Layer 7 of a small transformer language model trained on English Wikipedia (10 layers, counted from 0, width 96). Numbers have three digits each and are written without spaces.
In attention head 1, each number of a token's query is one row of weights dot the token's vector x plus its bias. The head spreads its attention over the tokens so far by the softmax of query dot key.

Query weights of the head. A number n stands for (n - 500) times 0.00079.
q0 (bias 0.036): 526475563489479520533458484463504492493466573444513498554565441522502458490508460530469515490553516481451468474525575544575502475538560498470487540486452472488504489472474547433488494515528487540541448572512474472469511505489455458498501404460507476516526521451500456486545508483571563480
q1 (bias 0.007): 470444474373537532523525506450464440535496517477538524518461477532461529568519438548516572492514497551508562579536449511484511512457498453555558477484539508518498500525454459527481472492430500524495476503514495537568455502502523516508433474568481577531412414448523459485415515539434543540
q2 (bias 0.150): 451498479552655423468525456491506556463369595550518457504428517447604427524548586444541525528413533487534483567386543541599438465542433438490415510390537535574544474512559448521458522560517544478537473520519463435548612419458406471580579513572481488458539457540457475477554492581429477388
q3 (bias -0.902): 538557456617708467423408572214488481535429713751494571651326654545544509521495518311489487702218431753433387465547817421396367539559404253374413627292535500513524486340541309624439326965641391542378419448560491486690432372685438487563627371323501357553538376330442605558422634379589594295
q4 (bias -0.036): 525523478521485465487550533460534457458545501494522487463545508525476546574480476499477540473528537500457511539520479515475476472595487531515466472471477555461478535448494551479519541510471500556469445523475505464510461502544481476567483460507458479499477549526511425552517500463419476501
q5 (bias -0.301): 482509596499559513543464477526481539448476511530450443415548481538435486482498620493464336571580464535487482480536460454431534496524493571442382559553514543551461512517522570515427538491572441487511492492531433524455567556544511519529622480395453432465525600488496509471477467464587455450
q6 (bias 0.914): 454467447506613506474556504377531546374515559467478458479516468529490540424497411506557518415560515528501509589560521527541366539465478534498466329618522571524530589537560479445513521426512519488492558482506441526407546482454418487588442566589519518504517504570491445603580515468341547520
q7 (bias 0.408): 702422419480467527530471535447520258288580517730620562477501500457508483604557591585440512513485485456648527368509457538599538412600515499518622509198592666408489453540641610662479364455412610714739391691567394588512441541250528606400392365363337376443191498404621515584458423402457535632
q8 (bias -0.626): 752363449442487440474552310600489516445548260636278549876492370622395439563831688608494622520483555521324501403503204524559536551428598493474495454523454639621847459490595510292402366598586509484560491516208402455433711623535486221437521226455452475603552583521427333523333418313713483625
q9 (bias -0.624): 435545360673447412389626542571481330406745286546532454516624684236657468771277455224380689296610524604556537514037448599508410236560434482605479513477425481584489694484617387285677549571507617771396445736553528751600476196470539476438551396804412442737439577452413342358304315432727550436
q10 (bias -0.345): 729353450544458359483384399572690499481484311636593547533446526672787506602553655649577437473255217337314325380484547654603617770584656534609599732433477345560332488589291630609379461434334726498442437527610547486415439523704605533272602544433409351253397771340468661447541379457429366302
q11 (bias -0.361): 278483478332286432725472479408437203729394444635451367490240675755452484612463432646569234444798525750810539391261379254744511526316508555480497651772294494503432520592655568364519486569455737683498694600262499384575516301421569417836544344376523530546521641616410636216731271340464535559
q12 (bias -0.058): 442520334635463439528465692455487579311596554338382603547473620563446577328426655389566444310559750362243349403612474399467665646409401583723567341469866377487430544618605612638441667682632404406494616702245546714661497553406837427523541441262381421434524422591236686419320175406288630467
q13 (bias 0.572): 362429674465543639688343453670436427870328410684651711812549543401496522575488779397570762417320678566380683517564463471340471551358410274436441495525665443165197530465502253512627327528540480482636515606331520422522630578356457607579542467641694323473360584592291473404429446569390601444
q14 (bias -0.166): 432633440577293517505558624881275631540616377579472280320411378327417749499722605388489659510432395535534451415319665471552421464503495282423472488343486586553512695612421609778611641456717173503478784304348373468317374619619387723494291523237505518583482429562486627462554400395556931485
q15 (bias -0.257): 656281437383402440582806514498344527564641333626304607639402457449818467559387129511270581689516484309412462153463389305385443597508642710706381606581660621317384555607772556629386483597677476701594325445556490395397652581401536401521568608539541447444268148311523647554827722515369511395
q16 (bias -0.280): 398550553568487527477405505497321470553447367281626444438151504319475365526563300518456658427722694740661637416788490577409393679559590549604622443379338684648574378346467550645416547611458682358382263805344412604311439681743355483684479503476443519667498487490470478491359430414835244496
q17 (bias 0.531): 722585267580516608432477563409611658453700624686633509687604692450625546576231465644607485759670512485431455289587512249398423737432189290527303647602352582578680548675613440363475358563108328391285707513318554657162349602550507619627498323603526467417486504641416414574482517192434453528
q18 (bias -0.368): 369448614518355498400363551411363212660645440433660356510509733604700407451717638649429369777652456487245484166515544420400672325489514604417346280237657551374649498479385467497682718433413480628511619549737620493646512603425391625517409496596596571574237469684386437513436373448579437370
q19 (bias -0.492): 365425321697634497561148307549480432318565631374464345767396841588452451618358446550443472349324400416436658444448428767582905600598549461542696214493486553350352698526318641629353384634465634606606629626245677367222568525507326520423364655655633231576566456587438309527559714460470678359
q20 (bias 0.738): 592225648693515559615474427785606628715432619487332430515510464576505592600402508544512440337570291645491299522595340579649520301865143465350556386414656790528559364324617403414547644692353668502498433382382583709430326567681592376478629405311396289673562445407486635593333527430442682480
q21 (bias -0.298): 484300417338522689677532026440552417651676633466293636328425778415687134662432493392503656555717709432628775526708580342617440488449688394411508473521531323762511367544342612563532866377455396233537641285703659711325561554371421396297530381245714368542574435553367535591390600515277447596
q22 (bias 0.335): 624647393623355571616457590663451437569790668611434435395143607378526383440282489634414410553495691315552422553412528519251575475533705460701779386545430498467595543529401357435376260546498332299475460313506429350889324628476460331422834725503503416570669523664134401523647569368550502582
q23 (bias -0.551): 449418460479529728664554719502328669530617500506433650131744126720448485436249782620546675428721516430618551375318510369345534656631488516518602320154397561628299529410549412638328387582451745463433466509302407474591510279544457460672303591586612613569480652447560662468444500407326442534
q24 (bias 0.539): 676458418706526392496427363403642556747432637645761436515407472675345613296578137417540471411665706427409441416317435239467734527507536579411507473304421469549554630663423262736444605577891627572622612314733644330319528334504630560495471311500628541618615714171483172373350554417633322563
q25 (bias 0.427): 474663495293221388633345628557633771373575494481481569229536549508682483357492632503704428614646526541242589482331562436640439705329725635539600403568642579444640318407436495383459317493551384833678561596581216683341504180753165641441696476496682244766336472208417538476459457625398475492
q26 (bias -0.477): 340750359483382329271799323917648691633198395298505353571435386514506497641596533345611529407599731456459420568526707187443807511447500327341544440469417611265614355741418493595550533537321491338673190630709508550498398370580559371707466597687293294388550473543561513567391668543351546521
q27 (bias -0.403): 315525451451539532493561757307648828648466580500508577593199423363351501418719581528555643616507475331851609426571469506543624518648489532659314654634613216210608308504454577538256567506362530541332582477312493575424453326258639561268533612513602659507501505176590157671231415596372598640
q28 (bias -0.538): 538502588740541561382443414771585674539491598691731455370468696229392475355493447835475612534875622402382707462664423553546594327291248516617383580371492661628330386351357414403422185450556624754605297374284183873490508542379722690424436519364361605384539474675563557463433392610324433357
q29 (bias 0.466): 365436644424616730551736333583585693549393523304688210448424828429381451361683392420642690361573150399420529476236518453662401501389700725498418482548264529547538589293741615593572613826517500451401367509265547324663442583460369376422688461686376644516365461632489563433401517352459507456
q30 (bias 0.277): 457653519339530504391598681309499572360504546455330515536320728837516203151730528299519487490500371400512677634518487527547482350672406309590530606176560630284317751751323390293354518560610454612551539542479353471590473727303345523513537346640317436569574554693547663460568439713537263779
q31 (bias -0.141): 445295591949467664480645491483543597596436498632275675519708758824398289500487388713394362406279469500511462407471534458463182343286610417460523596383368500521669648639376333626355616256358277547605522688250585573596436443262222576770511740475467508490389533181517564708345502652678545582

Each question shows a short text with each token's key, already scaled and adjusted for position as the last token sees it. A number n stands for (n - 500) times 0.0028.

Then comes the last token's vector x. A number n stands for (n - 500) times 0.015.

0 " of": 490516524102501492553718279176486444460760475430360655483269923487590347699597411386419654604472
1 " H": 498524439244505529571547293397592582445681510400488605398285650674572359638527466425549639533395
2 "em": 531525544300532533603664446328663347529688632662689477468570472731520466454441392363398400690350
3 "p": 533556535609471522580679435245734363459483539445878474528417675584552646425550751472592468629785
4 "st": 549506566551497530505630363248806567408630488396522437490302488349642657436506593665410328614340
x: 613394598526359479524465622429424508887463547491620519616385429488613388599412435706472452713512596556629559433490391400266515604715409543400562483483516674442622334503614347526526573336383589496405563372561421313470418507431732429471340398572368521598457660601358332608568434422526421709
Which token does the last token look at most? 0 " of"

0 " early": 490520523105498486545726281170485434470746469432362637479257924501582357685620399380422651597482
1 " res": 505518520111491484566725278175483448471761462446359612485261924498598344683607392373423636589480
2 "earch": 458572539312487576518672487471577430478560499500306384420475670535517439669649628476478433323467
3 " career": 504527535102492488537726308179478433486739451444335640473307940476593357702611415374423651563464
4 " was": 498520535220509507544774297217542509488533321466346524413398691518659422670599534404577552626411
x: 667436399433447569652490402779591300529430403638513475570572583455540414165495569391589409449495443538534534441431499349617552411514421615437447472439479496302746387481655546635567578358672373401507639724459395471407483573424686553594511485553404495536541559587528472592518451411332481476
Which token does the last token look at most? 3 " career"

0 "y.": 488511527102499493565719278164491439460760476433364643483274911483604328687599410392410660605473
1 "\n": 495520536104491485536732285175486453476766474436365655500245956477594342692598410405424668584462
2 "\n": 469540477130474491606700407267615502414594411406403644457290753629656409520491401445416685629542
3 "==": 509491503132479541564691138310499593585581512444353454421362646520596418658536355480468468617451
4 " Res": 488526550278555525567772269227366541565668586380462429409362784420587280506574435440425621564584
x: 643572422533319553618452423591465401594598379466515559559465508436375731357322516390490420580307493404457312553455485306542424297599522674392594491688651556446455352532410603617635552363574521628655610677592501693513455481474489492441667644364457462618524480319563371492345487645434579578
Which token does the last token look at most, and with what share of its attention? 1 "\n", with about 50%

0 " so": 486515523106492475560706298168481429490750500445359614491265902481608362682625407389421658599489
1 "ft": 509536478410523529541598543425425268706482660411476435421447628540659528656630565445522671571535
2 "c": 487517432440509481563506142284459493487538393438233342528341470604520650553229536372642328593351
3 "over": 489538482490438542553676632233652447409458466696556696678344740455386539492527683493385430491516
4 " book": 535548476296476556490664395225553552453570431427264624618382764390527562718450574529541414578231
x: 587658433449573433506405574595534358565506500506595515559490494602394647404409432443641401489618596439564395360466413327654596293759362459690481302425505732428544358522574387497575554373477561402552561641453380391534593592424605300436442494598476486509510714689434316538621518499298551618
Which token does the last token look at most, and with what share of its attention? 4 " book", with about 90%

0 "ile": 490516525117497490553723284159486446457752474439359637483263930499574344685607418383428660606468
1 "y,": 496519525106492487558724286164489444459762474439362652486267929499590351694603415379420658603471
2 " with": 492505482158502511599665353240545429487692486440408634503354797537607446656544454436469660599482
3 " new": 521542506181504547519603342392481537350670472372421485584367635498541262731571515329564595478366
4 " c": 518488472229508527558610223310484501434581463384487476649421727485569294712604539510603534530468
x: 460374513450465436460511583502429516616372428438432471640530352568448674331498550484574355562564546448595513498571495566585305514685370475615558424637475588346571446496552717535534585439376447446657712802398665307375425697467502415505638617395435415671344418637601318472464501550451479410
Which token does the last token look at most? 1 "y,"

0 "itt": 489515514128500485566703302166502448469753490435373632497249913486594356678588417370402635615469
1 "le": 497518522115490487557709294163489445470750481425369635492258927482586365680596412377413644598476
2 " R": 503514485271503489529559405325542556460567516469502506527282776566587414702485528482487577657394
3 "iv": 521503541561501467599736397507570182506515636487685425457324575583270481825472555703341433636533
4 "er,": 503524497290487466606613320354664506508637432494334520439279741463603472804498406610449603576365
x: 579528500484626586516538363590609466730480512591443500631425626431492537451326552493519360448583561434499502497363430644628440233635409582529470438550620458368622365595655540500594534482421433428523488642482410406241507670387549504308369340769505589506595620584366496336537456517455334707
Which token does the last token look at most? 1 "le"

0 " G": 487516520119499489552726280171485440458763475446374649474253926495570337704593409377416650598476
1 "ang": 498541502386488568562700451476676454554677596651519604500324420574391284514425464429385384473580
2 "re": 515483502549500500564504415441747646465598604493384424597456554366604560786498579296613721571505
3 "l": 494470495509466478499614534407556340344576751513294388571384825607287485540382644709511643592476
4 " in": 458511431280460486622526225332601472545673479521325573613264827636583531554644433564493528619548
x: 561605542580425540577479506469466583756537554575410509505634664380587490402327374564839359476578500446476403615352583517571474309604465505419533465728597482395564499342562519472518540298539342447559486623425615525417515539497542302500511526648540485521426583621286496532459311656264512369
Which token does the last token look at most? 0 " G"

0 "inn": 493514522115501489552717293168498439449751469432366649478263923512584356699604423382416642600487
1 "ing,": 508516525224500489529701430290556510405583489451268652476289811571506502682568452394434652636441
2 " to": 523556442241551495586484440350474486428699480461375532518444693563508203653460448429558589651315
3 " be": 492490519244521515542569344419469455477668590547434572634350517507539300677643547353593590521598
4 " l": 517572448244490433626552476268504549655670560437350310567217562525526423793417561485459626554451
x: 423484675487638677523356554439506387669401362422399610509594282464389473434378670428687547468657555497422551420493320540461503501688556759432397320649536506469561473547527540659539514493495441459649756650557451478526568609392522327365478565384612268455547545548597392441372268569470474585
Which two tokens does the last token look at most, in order? 0 "inn", 4 " l"

0 "em": 487516527121496489560720303158483441436752475423371622474278921488602358672606428388414633597487
1 "p": 493521524138486489566738304153477451433764474424392628479271936485605369673609424379421644610499
2 "st": 504516524119487490558723301159492449459761460432367618479264908468596358678601409381410630598473
3 "e": 499494512184478502575758371159444491406685402479413706511289810561560433756404420362435525535462
4 "ad": 511492502388499551510719648357396365466532587468363503569400722379543362757393541604694587724398
x: 493514393393612496463612424725534460702503511417668464554748565759492692336584456619552346449636454323610545368597369234650407316556478629417307536455435659495480449592362356432540634388371492441602546621583351522577440628296504551596492523479459535526464452653445485434386433393387502622
Which token does the last token look at most? 1 "p"

0 "am": 488518522119501492560712287155503448448763477425371642483270906487592362681606421393428640608484
1 " the": 482523515138490504533712322113521494461719522417405686521361904525580491718582505485453591603488
2 " w": 547501442218493497559613313234401540362553601514544571552375687573524398706613512609549343482453
3 "ood": 487561483323496534618571558534433238709486701360651393532336438383449510529583552506556312622430
4 "s": 488556495367496456604606353197468647579579379434420328605389552512689597623329418401596388689412
x: 588375669649557553651480339631424462709359467515511368389502344492565671524388614416621428588479564488494389423362405327366599397610433464509327429555722635427349408436517579664585554437688505340574518698697423427243537497368608533565355576512466313625515606609570442555407576473459616520
Which token does the last token look at most? 1 " the"

0 "overn": 490517523110502490557724303166502452451746467430357651474260908498594334692601416390425637589472
1 "or": 475527559145521485558742353261559468506582553352278759529351816515603417724604453412446590583442
2 " James": 503521523098491492561707283181535447441756485430393654471254892508585353739605405366415637620445
3 " M": 511529482239484503532600350402758433536618505352443603661350722596510473775442506469512541633470
4 "ill": 527535493405517525571630354427827324568716502303689579462543545480483528444579463673591469685568
x: 350367547323504475675572511576397429771470431381668541399466665550606468334432526732645483477619432505496608511529452528541478539634459632535635469347474519393428302730522469435428389391438503416374621366738631681543433533547553470442635410509485485676393737385317396376528295479562391632
Which two tokens does the last token look at most, in order? 2 " James", 0 "overn"

0 "us": 489519526121496491568727298170492449445766476441357626472267928488586357681612412382408657587474
1 "se": 461526510327511515578693385398569416468644585446311564485485821592435576655638523485412705535484
2 "x": 508512522151495504557725279161483438427758483465328595492282937515605355667580425379407648616464
3 ",": 488508459253519499581573424362543510445684550468401498421398877621581579526571566481484655537429
4 " from": 430504363233487476619467409339536402501684417541429659470357696684592419652590441514578626645477
x: 660556604370439554516574497484583544694299486566491548523690585338540548240508320602787506392575638362476509521353577519619409399461451652418507476650507486574547529480500580452527489439557395421553508646489522595309399602535434416479470466592545426570562666636358358446453507682278387324
Which two tokens does the last token look at most, in order? 0 "us", 2 "x"

0 "as": 490520523114498489566712286178505451453768480434349630475274923499578361678603420383417640589487
1 ".": 492504530096490498624716274196540445485757511440345654500263866474604325646622429429377643564474
2 "\n": 505522536106491487535731286178485453478767473438367655500242959476591341694601408405424667586463
3 "\n": 508535473137465496606695407269603493404587401409415642460275761626649413504518387442417684640558
4 "The": 534528543145508555602750333282478508471625490390404562381368712499667418749541435449507571660455
x: 554545477538545545567462595671537306675524544503607477578357544362395542445421372446679378484532506509502479457479397583686426416579447303530613514693422595448692379533554632663228535281551372509540510648549408507295408743522444621472392578474691482487648494504504508424477391615299455448
Which token does the last token look at most, and with what share of its attention? 1 ".", with about 40%

0 "en": 493517528110499482557722301169499453446755467434362638483260921491597356693600405380421650605478
1 "y": 495518528106491491555721296169492448451754470430361637484266925493594352690604414379422647604481
2 "a": 505520524101492494565712294167501448441764480445364637478269914509604351679593413371420644591473
3 " with": 504503487184514520584664295299537439468725591495467594595390822566646483585517492461535609549549
4 " his": 495524455240529522589540390371470474379697554385478524616428661593509351660528552327548639439441
x: 560586609437428654595396544694480246668582467497488428381352528363336532322582347543575467535513627452519659491476509513704424439641278553732623356615655470606553452483588486511528511281517284559664578599399490516437526659616415460529485406522549467436510513562605508456447510608332439281
Which two tokens does the last token look at most, in order? 2 "a", 1 "y"

0 "os": 492513529125497488562723283173490448462772478438346630475259926495579352684597420384408643597480
1 ",": 494514524117495485574723303178500449472769465434350644472278935503592374682601419375399665611488
2 " Le": 526523458220501500588518427468616525482672450428423595348365708671486382625479449443511616688432
3 "if": 509527499518532516549650487575513467692581663517667496549287670767571252609570270549622600699376
4 " J": 513522443363519489467420397412650575640581647569352460623282703460650519676482407492604621649391
x: 593540593533570706584465599557408494721550275587486506491454387509591537277348416480506566677653494306520571476380253554586298579589461437522466370364439638531431605487514334488579536395480394562447686680622562507301408730473453474583464540552388463554458624504405437419498279496630572628
Which token does the last token look at most? 1 ","

0 "ition": 489515529119503487547728299167488448454748467439350649482268928479590350696610416378425639602478
1 "ing": 494517526113492489545724287166484445452749470436354650484264933479584350704604415385429652596471
2 " of": 492510523080489507558690303234499457435660489415296627492304878479599398742567426389456651616469
3 " H": 500528440223496534561512318439532612401661529419397547396282681567559342601567477397598571515404
4 "em": 453519550269525553600646480362643343503695648684694435483643480675530411391485424345412375670371
x: 528592710375286548482336445720383586792391577417436450416479509473589504506627399485466448350648511598395562501643494566512295659732525554690602438298378551418563406573393462727289566374390570356555360622546544534506473488511445555637704529421387347434505598409373517523498473610480548570
Which token does the last token look at most, and with what share of its attention? 1 "ing", with about 50%

0 "er": 491516528111499486561722295168488453448755471434357624482262926499586346684597398385415649596474
1 " C": 474493512267520497567671371406625595435651444459423559519347846632471398704330464548474649513464
2 "ourt": 472550557358425542557746610350709452601582530584562729414451747483433412387477446495364384590532
3 " House": 490518518388494512470665399387697642504536413576473620607163827536506379660572497431604424557356
4 " as": 468491518245541502505581372347610418542484621436308629489359757546602366699504445571324635526425
x: 614677405513513630572574360714451476567577516469450496613631403368400502240435541475613232372489485515558584465362538630714455290540373738423667561635608379442730564483552439517721536483558421556518581474519594538439427613550539415363354443453504502430466546537321396599352440500327521558
Which two tokens does the last token look at most, in order? 0 "er", 4 " as"

0 "x": 489517515119498494554709296174495455446766470437361621473279930488590355680611415387421650590476
1 "ts": 497518521109492487562712292171488441450761478434360626474278922498599363692606416380421643589480
2 " in": 488528480231549492647564237397556444486602464523300494487289823630641426580561539403425487601618
3 " which": 547534470299507533540520274430441616617754508418284695554470615595678263530539528326455578425573
4 " a": 514511474252517540541689407401492391421717503465421651484342701497662366699665520388589595455427
x: 466402446568410455591463576644590416711519624605413473623464518407328488292547327405660557575562740421548565457399369530623441390492401582610612460616514496436586488658608537763472365256502338389559414585427508481427523685474275674466520603546599396502462468533504609535521479553305385395
Which token does the last token look at most, and with what share of its attention? 1 "ts", with about 60%

0 " sl": 489514515126497485563730277167477435466772460429380617467270925506583363693614404380407645599471
1 "av": 536523452536488519661666426365542416602559429436624431551247550711472579565670476523391498514424
2 "es.": 501516524093490489595721268170507437482763474436353623483273884484601336696612410409388637596464
3 " In": 479540469226458503661625321399523410494642458259363530403421661524645401664465453603505732692606
4 "it": 548530486418511557545662409519554577917501623461219628230426447589587465603671498616531565487559
x: 534393576382704409587495391578679432444603561417510270504552575392469434290471642385427393540551447380487273634456451467757394368483519416211467566628358474512582629680529607594688490452379438534513655433686584288544486535555584375649641528389598522343562526373447600574681464374427553697
Which two tokens does the last token look at most, in order? 2 "es.", 0 " sl"

0 "ol": 493516527116498486561731301161496452448762469439365638481271915498588350682618404396418655610469
1 "f": 498516526116487490554720300164492445441752475433372630482269926499601356686609407390413648610479
2 " released": 481533541365453536465750370333422480477590421482305673499283817434598450741493458506447629541460
3 " the": 521518513242465523502701303309427513519616441417236666475302806442567540694508585370509526538469
4 " h": 541523409259537531569615380199385623415633548540540628483420770516531375587690497467522454393410
x: 464482427423309431571403611590373472537457410318515673564528438297445531274371541476636565630557520472490531451612416476453425489545475482489617217559547668468666444482537668641532565530559451486654499711494663513354631687387371553488651564321654456586422449538512381445711402562385423560
Which token does the last token look at most, and with what share of its attention? 4 " h", with about 40%

0 " con": 492517519116499487569721303174494444455767455435356639473277926506598342678624403396394659591499
1 "clud": 486511507191475520542781397213452422416707412479346695480282868558606257677673380475470703571561
2 "ed": 464527508371489526463747446359410391530500500523236706478223605490492390422400318696810623458499
3 " by": 523517495270489515544613301251552454423597471309346643539241705565565471622446467350651563636601
4 " g": 528506413237539553541534376439570572399675449405313565550274610494398336623544362314611669420465
x: 541586540596549560542575515496560339620382332342514525807702413361469557416410564431554618523637482602275589504538432524516252414555248496425590359547457506548463473455724661514577524349498378504580572587603539332477661639382516550493471458407514528553507501612564477539578313405533431413
Which token does the last token look at most? 4 " g"

0 "ah": 490517519114498491563707296165501441446758490444379649483253902502584349684604422375411650600476
1 "om": 500520523114492489569713298160500441444752493439378636489262910508580346675602418376418636592473
2 "a.": 510497532101485509611719266159563421449733508422367622462301840448615320699604451497412680600422
3 " (N": 505509478223513513591649319356507439396705467278404458380401632511556442682516398516528740698463
4 "ote": 543503496429481540556756603386495444637511493536495719316562523556728409795487267605497471498420
x: 566448563606617416564561582666707367574553633384594467550532429422346510430553476441527459197665588262685349574375442539575424292477640376396598346487562643350486584549428584637445508571615394382511450504644471557445528607275639611476598556460297393408571660306455504558655397406390527601
Which token does the last token look at most? 2 "a."

0 "C": 494510518128506493558711282165510442462753452450370653466274938477576337676598440399396644601483
1 "L": 493513518121493493559711285167496441457753455442375645472267932479588341678595429392398650605482
2 ")": 457533472285501551559646314399639477536486335506550642418387815591577416537509540529494628507407
3 " and": 479545482175525499626630249373639479533644438513409627450396781580435524501499505391423612580341
4 " also": 478540505207480533566539412522619459373556328436513702463394683545565327617505499415548610533362
x: 732544442381562369535579547701559379685599413499486587361566668320462527294494417510675429475517596536431540352549391597591530437587369674684535420365417439500608536434658703502477469334569450473758525416549547429324472542498656417408537478508388509614575460724482503328299451395347559502
Which token does the last token look at most, and with what share of its attention? 1 "L", with about 50%

0 "ed": 490517526114501484549722286159487444454753471430356644483256922490589354698602415379428645601480
1 " the": 479527517127501500540711293152530465455675469395324626501312878560554484703554513411451570593512
2 " French": 486551514218438549465544354348604624414597628546523671529444708550502404659585456489599395442423
3 "-": 486480501208544538477533397247620682530575667627390651512594765670496477486514481560636352484412
4 "l": 531460516428539492559631472342380470278586561590443406482689692548610372603317511613424624623566
x: 386489539324469652591456516562371633791533453493372546434681279318578386536413587529540498388474584532571647346597228500490553577611550542523584298573606697514534460508463656415402541653411420472624574632437526534647316563437414586487522395382617531520344424539549290437251512559440526739
Which token does the last token look at most? 0 "ed"

0 "c": 491518518130503487569719301164497440446755463435379641483270927485585355672602432384388641604483
1 "umb": 491520514139493492569708313162508428444745466441383652478267919481579356668592420378393637599489
2 "ed": 453565527387456497465615374147575428398349466398446865620223581458470493720491504467590507496479
3 " to": 502585459238531477523499241253490549466606494377382542608331705505460403690502527452661480529381
4 " in": 461551437233466466655393349409612514535708611510343557650185598490506331628594464320546496564597
x: 542653604589364458526471484572460635672503458590435572562673649401414580403346393580745387414582568473384486553324573513491489444544450566342452502695632407480519601341542591551563494240509320480606520550395569535458607682521543319495544485616591454457475639571459552449385254609327448255
Which token does the last token look at most, and with what share of its attention? 4 " in", with about 60%

0 ")": 494520524101503488562725280164504438468754467443381648473262932499599346686600423383414657595471
1 "\n": 496521535104491486533738282175487447482767473445369659495243962483586344697599414398423662590463
2 "\n": 485542542064472481557762295185520455470714469414382650475265932514608381640564406392381655627511
3 "In": 485565515231450528660669289366492505491641530327370556365448652487625348625544379532430595710627
4 " 199": 508556476325484531480514215499541607476711532420276617454372692663560284598569316467423532462493
x: 608621652593416733610482585589582508561663447450511566599570708612537491456232359437484389352566496269356359609309488522628496351550375487644702496432635583358576619512667596580517444437346400354485584539360501286351556562509496522480606568472538311311580497428476435505615456525496528449
Which token does the last token look at most? 2 "\n"